Layer 6 of a small transformer language model trained on English Wikipedia (11 layers, counted from 0, width 128).
A neuron's activation on a vector x is SiLU(gate . x) times (in . x), where the dot is the dot product.

Input weights of the MLP neurons that the questions are about. A number n stands for (n - 500) times 0.0012.
n9 gate: 256 315 504 273 371 244 474 491 787 437 274 595 257 459 658 389 620 470 396 554 471 392 355 496 476 690 376 475 428 363 610 534 296 513 346 755 411 369 293 445 650 192 442 599 488 415 522 651 598 638 416 426 412 287 280 486 150 681 477 478 500 909 641 491 409 176 422 443 608 613 651 560 589 565 669 819 697 539 460 521 492 600 424 569 337 567 659 220 316 451 720 349 616 632 324 462 751 671 576 482 385 705 431 601 408 538 509 650 525 322 358 612 696 475 479 642 451 644 427 431 698 504 257 457 456 544 566 461
n32 gate: 446 836 492 590 279 124 468 608 390 676 703 693 551 383 613 371 429 378 599 500 425 325 287 459 366 520 598 591 399 418 496 500 339 520 334 422 519 496 641 250 567 580 470 677 655 639 484 223 590 445 379 203 649 439 582 847 492 546 759 528 481 343 543 400 424 574 519 460 492 472 604 559 393 639 680 530 428 330 423 594 616 496 469 408 479 588 583 488 535 680 686 496 563 523 318 554 426 424 423 662 504 439 679 462 616 607 390 303 500 258 211 599 625 447 492 757 504 612 224 585 455 581 374 265 364 617 468 508
n89 gate: 472 441 603 267 639 500 435 140 503 444 362 395 368 428 234 540 389 581 411 441 757 313 531 615 612 577 545 458 477 595 552 385 407 564 504 739 607 642 506 574 490 500 422 362 556 433 465 486 429 459 562 669 562 469 596 674 235 851 679 503 458 452 470 612 538 518 448 500 663 483 483 493 513 469 331 396 542 687 465 785 387 402 687 570 461 576 554 430 584 423 626 434 564 500 448 457 539 524 659 461 487 742 590 485 421 533 336 538 558 418 493 480 560 395 444 490 435 455 744 598 323 447 431 497 541 576 524 548
n96 gate: 441 475 524 428 464 516 617 609 603 314 753 544 441 304 488 810 413 269 472 565 451 515 447 613 458 56 649 635 390 691 561 480 591 592 424 399 472 534 707 686 284 651 312 631 416 255 705 521 317 536 696 650 492 578 424 538 527 543 440 682 465 565 321 584 601 345 515 610 456 508 590 476 549 718 428 669 317 552 455 336 496 396 528 556 366 260 559 543 285 463 339 504 348 461 389 276 517 537 239 378 421 454 334 710 406 570 529 545 872 444 496 746 599 539 496 455 389 484 592 620 696 645 385 663 345 353 377 476
n98 gate: 146 626 356 385 516 587 556 677 559 508 368 587 548 405 387 808 484 279 332 443 583 588 593 751 752 569 586 404 512 630 500 397 670 559 195 414 309 296 392 661 464 377 435 476 482 550 667 307 437 337 350 319 573 639 436 542 620 519 192 540 358 545 381 570 420 504 625 745 476 360 473 524 448 408 614 599 496 432 435 307 519 423 652 407 433 261 345 512 433 488 446 492 480 433 667 465 810 609 674 617 699 566 376 555 426 627 512 478 764 560 578 321 386 443 387 174 591 484 785 653 591 558 483 583 565 642 545 508
n164 gate: 385 399 356 438 485 482 526 341 631 557 382 548 351 514 407 584 449 274 518 412 566 730 310 334 722 587 523 581 799 489 735 562 476 741 515 655 432 277 441 475 767 677 363 372 390 321 466 602 565 452 478 533 678 496 445 561 500 382 682 541 489 466 533 375 285 324 447 500 280 485 471 482 589 470 857 655 563 485 594 538 579 458 550 483 554 489 632 590 551 561 439 318 529 464 538 460 310 627 539 319 529 709 510 563 686 365 436 427 497 555 617 493 569 373 328 694 427 511 306 551 565 683 691 551 194 575 466 555
n9 in: 545 447 94 233 598 641 556 520 559 573 437 579 547 500 737 383 570 539 678 671 403 317 335 444 608 415 439 432 341 539 749 496 597 563 521 618 578 636 693 414 626 530 485 496 597 447 650 618 453 702 403 404 550 325 463 215 323 631 547 432 223 528 947 652 508 315 560 412 591 365 631 453 574 456 563 572 504 504 488 323 488 557 469 507 285 278 550 647 660 553 709 592 421 372 456 527 574 488 492 744 337 741 433 593 388 504 500 478 279 599 342 409 434 515 454 601 466 512 594 690 665 720 655 520 292 371 589 666
n32 in: 452 468 691 527 465 366 737 683 496 578 442 650 357 589 402 343 400 837 376 556 347 511 531 475 325 536 540 404 473 416 410 642 456 427 407 475 303 439 660 343 677 455 578 596 687 632 488 400 626 496 429 359 601 615 562 585 677 474 620 551 507 539 604 466 481 206 629 324 527 418 748 664 323 652 524 389 316 488 543 482 644 582 549 540 460 500 692 454 580 588 213 868 477 451 421 595 572 394 128 358 584 484 365 475 760 669 528 464 507 566 369 526 603 433 330 515 551 360 485 558 685 270 660 439 653 666 595 546
n89 in: 531 556 621 400 581 445 471 441 545 431 507 571 443 528 437 506 403 239 438 394 528 522 642 738 460 393 627 229 490 590 662 400 278 671 418 527 522 541 725 539 435 538 547 552 485 372 547 443 410 571 228 497 575 477 549 558 443 506 563 415 441 543 655 461 281 615 550 457 500 412 509 657 370 310 452 572 401 591 284 590 329 638 497 485 259 497 558 653 616 342 538 412 672 564 490 624 564 483 519 354 596 406 460 410 351 610 373 509 632 461 453 690 545 591 418 371 404 330 358 497 534 655 483 526 391 540 613 542
n96 in: 582 524 777 325 586 333 263 429 702 367 458 344 355 673 468 251 465 687 705 711 500 508 540 681 570 593 234 466 542 629 360 391 656 270 611 408 535 328 279 395 660 353 564 410 546 439 476 686 753 626 372 281 489 698 437 467 519 645 542 777 689 616 457 496 223 684 500 437 535 516 458 430 449 543 500 447 433 363 412 638 442 417 550 463 529 587 550 458 617 329 634 599 457 342 672 592 345 600 298 566 269 500 614 261 534 561 512 548 448 579 444 248 601 515 508 637 478 623 520 576 435 561 542 356 472 660 368 206
n98 in: 364 280 226 601 553 556 574 492 649 351 496 800 361 337 508 951 480 423 394 590 546 351 727 339 769 400 416 637 556 754 401 585 666 395 440 744 436 321 450 592 455 484 671 573 478 580 571 404 391 638 479 541 583 717 316 419 484 607 487 619 492 504 548 473 361 140 481 492 610 275 476 701 333 467 723 457 492 468 558 628 492 716 592 538 411 335 294 328 677 584 468 318 257 416 500 405 652 591 698 560 432 500 343 561 484 413 609 603 342 374 454 285 323 668 480 523 512 434 557 604 636 464 465 568 351 654 496 695
n164 in: 448 606 733 508 541 566 379 421 299 420 513 368 680 555 529 516 541 640 620 440 414 436 357 761 465 521 377 460 492 537 479 245 441 586 365 384 601 478 550 467 566 468 476 545 361 757 466 44 434 326 327 617 828 479 438 349 460 581 540 638 544 525 414 414 608 547 397 521 302 629 705 643 403 663 465 464 815 570 128 465 375 544 687 303 487 664 421 415 549 581 504 617 368 451 386 642 268 618 460 457 415 641 298 474 480 596 708 500 586 637 368 512 667 480 806 570 803 742 500 372 474 540 197 381 748 344 466 566

Each question shows a token from some text and the vector x that enters the MLP there. A number n stands for (n - 500) times 0.012.

" attempt": 558 412 517 546 484 522 519 699 463 368 507 564 450 446 560 407 366 461 658 385 389 502 552 565 561 561 513 654 520 485 584 510 462 444 571 607 562 505 491 510 488 463 528 426 448 515 669 525 710 507 534 359 465 551 449 488 486 381 425 477 434 490 516 599 531 555 433 301 532 559 462 647 518 596 615 394 505 491 412 527 660 363 523 461 453 509 495 575 455 610 598 518 496 488 441 386 374 492 340 631 495 581 462 533 451 466 375 507 423 607 665 544 389 568 494 604 478 302 389 529 394 415 645 433 642 424 417 455
The two highest activations, in order: n32, n89

"3": 487 310 548 438 468 447 540 615 491 564 552 397 562 397 467 506 422 562 405 393 558 587 390 482 505 534 548 491 438 408 513 395 444 502 549 488 529 419 377 495 456 531 445 647 544 383 589 536 593 557 487 641 426 599 520 548 514 390 540 515 462 594 481 430 455 490 489 436 450 562 467 587 491 476 456 473 538 384 576 523 413 460 472 552 396 412 557 603 565 415 500 618 275 564 669 367 499 561 496 650 421 521 594 354 609 502 341 544 626 571 656 663 453 697 422 546 404 456 680 536 350 466 613 552 511 576 370 420
The two highest activations, in order: n96, n9

" from": 483 444 509 520 571 502 649 380 620 636 538 482 539 489 561 440 560 612 540 624 491 653 487 553 447 422 533 506 611 499 524 619 555 399 532 601 480 382 388 444 407 445 408 480 745 497 628 404 482 382 500 501 496 550 423 523 521 327 485 493 409 243 466 557 487 573 431 557 417 613 430 518 556 397 379 371 717 438 520 457 567 526 502 509 441 386 614 499 377 480 563 457 487 476 628 457 341 560 513 468 512 604 442 566 491 479 509 425 577 725 557 473 425 582 521 555 511 409 571 499 432 517 593 425 429 474 444 341
The two highest activations, in order: n89, n32

"ud": 461 488 431 591 435 545 535 525 601 454 618 560 583 596 582 473 452 431 455 534 687 463 514 470 585 531 530 361 421 519 503 623 471 486 443 613 320 455 453 505 452 536 646 482 434 418 583 446 664 555 444 557 396 572 532 415 430 550 558 468 322 386 350 549 542 643 464 425 547 563 510 614 415 372 525 528 530 552 386 683 618 398 395 479 460 414 507 479 514 500 438 478 596 538 453 429 512 580 385 556 446 535 621 240 425 600 465 664 516 573 623 665 446 392 492 516 368 584 576 418 421 504 370 511 491 518 514 424
The two highest activations, in order: n89, n164

"ang": 564 452 423 465 291 489 536 485 510 503 598 391 654 543 526 394 468 474 501 517 527 322 691 492 454 465 580 373 385 513 518 394 473 516 603 465 457 608 544 436 438 469 524 473 528 335 541 532 640 596 412 684 504 455 571 469 375 424 526 387 369 477 416 495 478 644 508 471 518 557 572 528 440 413 505 557 577 469 420 529 458 509 512 428 373 394 518 514 607 602 465 477 418 529 499 568 472 630 370 595 548 603 571 477 470 615 484 759 338 588 650 627 498 496 509 510 572 450 672 520 403 509 397 562 550 483 430 342
The most active neuron and its activation: n89, at about 3

"eel": 495 332 485 399 497 445 390 537 504 501 526 505 555 446 610 320 427 489 504 538 421 438 571 485 620 600 501 386 392 457 487 479 470 516 549 566 444 620 547 525 433 513 490 500 512 342 657 459 531 542 471 883 614 596 534 558 491 427 511 597 403 470 460 551 504 535 425 480 457 451 539 612 412 457 466 527 466 466 560 633 474 450 521 448 398 511 484 453 416 491 360 425 513 628 552 590 373 597 632 459 530 495 456 481 497 514 409 643 542 558 688 452 527 558 528 512 567 405 617 419 328 238 465 563 567 593 517 442
Which of these neurons fires most? n89

"7": 557 400 544 446 500 530 601 572 469 424 568 457 433 345 444 473 533 528 448 474 450 552 377 386 644 514 544 460 555 511 500 520 424 528 540 535 435 339 513 481 397 492 404 526 467 424 597 464 633 474 458 529 431 730 614 487 528 367 641 448 559 441 424 403 469 574 440 479 437 543 511 514 433 559 442 493 671 315 500 511 574 581 455 523 432 435 504 549 621 610 529 652 413 539 598 425 386 585 641 445 472 640 495 501 471 387 470 465 615 586 711 669 550 567 415 617 497 320 603 449 332 445 469 529 407 611 386 441
Which of these neurons fires most? n9

" led": 456 483 407 541 561 418 606 646 534 477 566 569 639 536 670 470 507 654 486 484 465 491 581 463 502 448 559 582 500 481 456 428 509 500 529 581 485 442 363 454 461 395 462 534 635 455 537 480 511 513 558 559 493 607 398 545 485 323 466 463 500 318 561 642 592 502 411 388 508 579 411 613 437 468 439 345 548 417 559 437 587 340 374 477 468 600 522 615 613 501 689 480 497 511 460 475 465 489 375 511 406 608 527 611 468 509 484 576 622 547 709 484 444 543 395 562 490 479 481 436 206 340 575 495 547 562 357 406
Which of these neurons fires most? n89

" company": 530 459 460 605 437 439 494 569 499 533 590 440 503 478 711 566 467 588 514 565 380 446 549 528 525 631 505 438 473 325 599 460 508 454 514 567 420 476 402 412 376 317 520 527 508 497 532 635 536 552 449 519 475 667 622 550 577 478 568 645 421 449 501 433 459 573 454 624 449 562 516 696 436 517 563 479 530 435 542 432 546 418 357 489 393 495 412 577 500 656 385 420 496 518 653 599 447 479 513 566 584 445 385 458 488 383 427 504 340 591 552 561 524 551 557 510 601 575 625 441 325 223 373 526 358 495 518 482
Which three neurons fire most, strongest first? n9, n89, n32

" ": 639 549 433 581 556 594 471 467 486 425 535 445 705 494 358 422 610 557 528 508 547 558 538 559 516 490 465 452 396 566 552 376 461 409 445 453 578 463 486 390 473 379 628 428 603 392 621 416 634 381 376 533 458 586 412 497 657 336 627 511 512 477 462 366 592 552 487 394 569 522 389 670 500 509 585 375 623 452 492 470 639 602 413 517 456 426 589 480 570 443 383 338 373 497 572 595 463 502 487 390 608 619 549 437 441 512 516 462 392 559 425 503 540 554 563 681 631 450 466 367 497 373 611 462 516 494 456 571
The most active neuron and its activation: n9, at about 0.11

"\n": 537 428 552 534 459 556 558 558 699 517 479 573 645 429 554 432 546 739 471 603 375 572 551 546 583 544 423 531 458 430 482 309 358 396 491 698 466 410 481 478 402 417 501 544 590 453 512 374 564 467 511 463 387 599 597 550 534 411 326 509 401 458 599 510 411 470 380 587 442 406 476 440 659 538 448 541 606 504 431 580 594 423 409 512 352 458 460 638 464 523 486 486 616 404 564 438 299 455 609 335 540 484 501 434 532 444 534 533 604 502 552 578 659 558 463 530 582 496 590 488 374 582 573 415 460 521 422 479
Which of these neurons fires most? n89

"ral": 654 548 468 525 509 499 450 524 473 629 626 431 671 490 402 399 491 613 518 438 568 480 451 488 525 466 545 554 545 522 351 580 446 565 618 386 518 529 415 389 461 509 514 437 541 403 514 500 487 654 459 572 445 618 361 445 656 402 398 534 318 348 441 520 469 585 446 562 571 690 601 464 392 524 521 408 734 438 563 435 521 557 492 440 335 483 459 462 526 474 513 464 442 550 481 574 376 496 421 453 465 583 494 483 446 505 625 608 378 626 558 597 615 576 367 357 447 531 623 468 566 438 360 653 564 404 464 441
The most active neuron and its activation: n98, at about 0.61

" developed": 437 414 426 466 449 422 559 581 563 424 527 468 564 513 637 321 583 593 433 517 422 505 550 500 466 560 539 513 407 427 442 522 459 494 600 544 523 511 395 458 396 406 447 511 616 644 554 441 510 398 579 461 478 551 324 532 539 457 424 438 347 211 537 462 548 601 446 532 472 543 430 450 447 634 522 390 674 415 510 523 712 332 388 565 472 651 486 518 546 535 588 556 479 568 466 487 481 665 395 594 500 579 484 501 433 483 389 509 543 630 591 636 459 559 606 550 528 464 545 453 482 248 606 546 571 571 476 443
Which three neurons fire most, strongest first? n89, n32, n98

" royal": 601 450 546 531 440 570 515 539 534 608 514 553 634 508 521 341 455 527 535 499 555 444 494 566 457 602 489 706 505 520 496 598 367 526 604 495 506 542 359 442 331 393 489 553 523 468 589 430 527 472 483 502 391 639 472 498 485 514 410 555 420 284 407 500 636 537 434 551 650 609 531 413 469 514 488 444 583 487 573 593 553 553 438 478 432 501 518 498 495 565 304 406 509 575 369 595 350 593 317 594 418 564 545 525 401 446 308 462 396 700 532 601 552 487 513 502 588 545 579 458 393 320 398 628 465 403 491 600
Which of these neurons fires most? n9

"2": 539 365 490 484 592 531 616 627 456 366 518 382 534 525 454 428 566 505 436 300 471 591 476 376 678 486 566 629 494 477 451 295 496 542 441 489 435 448 503 457 420 451 340 472 456 424 447 387 482 624 448 566 406 768 576 449 567 417 582 469 576 386 431 567 495 370 414 511 531 623 419 594 361 552 575 495 582 443 546 472 480 523 487 522 483 478 426 553 652 565 476 664 501 609 585 461 506 576 610 440 521 380 543 480 478 514 525 445 523 580 512 570 619 495 513 636 565 332 605 331 397 553 553 571 511 593 425 426
Which three neurons fire most, strongest first? n164, n98, n9

"1": 525 530 426 519 539 452 502 499 661 657 567 382 601 429 561 355 545 520 455 451 587 541 580 443 470 559 490 561 440 513 474 230 588 466 607 532 449 400 551 536 422 446 486 477 576 459 571 415 552 535 367 605 512 505 475 390 442 369 647 565 457 579 358 449 667 530 347 526 351 457 476 550 486 443 538 538 658 481 458 445 479 518 335 559 611 570 502 597 422 493 418 507 503 537 543 545 572 511 598 358 498 554 458 435 487 549 479 438 448 506 673 482 566 626 505 534 529 332 626 432 282 683 555 603 421 458 369 491
Which of these neurons fires most? n164

"ric": 404 431 637 621 491 605 620 539 566 445 724 451 526 502 616 458 480 464 579 585 495 518 599 415 571 548 451 474 506 550 496 452 596 574 520 532 543 682 369 584 563 550 490 532 363 475 444 401 581 467 402 410 400 520 512 531 530 382 505 473 507 514 476 561 476 428 434 553 487 680 547 498 290 508 557 582 546 422 527 422 576 443 449 641 400 347 351 423 454 491 416 499 523 462 366 416 517 526 321 603 607 500 536 506 423 591 514 611 330 481 594 538 599 529 437 605 401 283 589 403 342 474 497 579 538 466 602 432
Which of these neurons fires most? n164

"ers": 598 471 482 615 421 528 409 421 547 658 419 420 550 532 560 575 549 531 543 502 425 485 609 499 539 441 487 454 564 239 523 426 457 462 507 533 493 513 419 409 379 431 459 622 549 539 584 593 504 622 557 612 472 541 585 483 676 409 382 665 356 391 498 464 555 472 436 408 607 674 461 703 387 482 425 500 558 365 630 362 591 438 379 472 472 531 492 527 460 601 485 506 509 494 526 590 487 462 517 437 581 533 399 393 548 475 416 604 381 579 656 545 514 562 536 530 595 600 475 422 364 260 445 497 412 527 509 460
Which of these neurons fires most? n9

" of": 371 413 439 527 559 545 633 590 615 568 521 515 500 545 561 451 371 600 641 614 417 500 543 453 573 512 456 458 536 470 519 429 502 450 478 561 552 349 320 618 365 395 541 641 674 443 557 393 623 447 593 528 444 544 487 470 694 350 492 500 363 396 516 668 517 518 506 425 471 578 444 531 512 389 393 434 649 322 315 610 557 406 562 495 434 342 484 615 536 563 416 401 493 536 619 582 431 560 490 410 533 523 482 477 470 347 484 438 657 650 501 504 587 554 440 440 510 532 538 507 431 470 461 527 561 476 541 413
Which of these neurons fires most? n98

" Liter": 434 427 629 587 482 557 478 407 552 458 600 516 495 447 435 359 494 444 456 467 416 513 590 597 544 462 562 528 484 484 552 396 522 333 501 722 478 545 428 496 439 551 369 564 401 552 623 380 455 535 399 481 432 670 598 483 461 398 477 623 517 197 560 427 449 504 449 517 536 688 458 502 483 447 404 610 504 461 490 476 642 415 479 540 458 511 477 574 453 596 461 509 543 560 590 523 342 629 382 582 438 709 584 407 370 466 473 549 437 555 597 431 608 483 452 635 636 377 584 450 596 455 482 560 508 555 400 491
The most active neuron and its activation: n164, at about 0.69

"h": 575 491 615 385 352 336 516 552 564 589 421 441 564 474 441 403 562 496 422 501 476 345 533 538 438 478 467 573 461 528 574 537 542 311 517 430 413 395 464 521 600 465 489 624 544 398 554 620 556 388 461 490 442 596 623 472 567 387 579 559 455 437 463 605 553 543 472 492 620 688 454 467 489 377 390 565 544 429 601 615 528 513 465 380 442 514 453 417 326 506 437 530 419 536 561 343 396 582 401 672 525 461 540 621 448 537 485 709 450 600 570 600 635 512 441 586 506 416 472 569 559 541 298 620 525 550 528 358
The most active neuron and its activation: n96, at about 4.8

" educ": 445 518 555 644 485 561 461 551 549 515 588 489 559 440 611 441 414 591 543 444 444 531 563 548 590 406 567 402 518 573 489 535 525 482 604 654 533 535 355 522 441 483 379 408 406 594 697 448 576 491 515 377 465 568 546 439 441 358 507 570 493 369 564 519 454 538 420 550 473 726 515 497 522 574 420 432 606 409 476 388 626 456 448 581 327 471 461 584 397 550 472 549 398 390 494 378 458 517 454 547 412 599 557 567 351 470 513 386 460 775 475 629 342 593 567 548 528 300 507 478 532 383 565 472 471 635 455 439
The most active neuron and its activation: n96, at about 0.51

" |": 554 408 501 554 446 674 514 382 573 516 455 537 526 508 586 439 576 508 414 481 511 483 587 646 594 562 543 482 403 342 533 463 424 422 679 523 592 555 531 422 418 491 635 526 740 320 582 622 405 499 531 561 516 529 514 456 560 374 475 612 434 441 418 457 504 599 342 502 438 485 526 538 410 460 522 490 571 502 534 469 463 511 483 334 404 376 513 505 343 551 491 571 503 438 452 610 543 619 591 471 444 572 341 475 519 496 373 512 487 593 550 473 240 352 516 519 723 571 623 537 408 448 600 519 541 433 471 432
The two highest activations, in order: n96, n32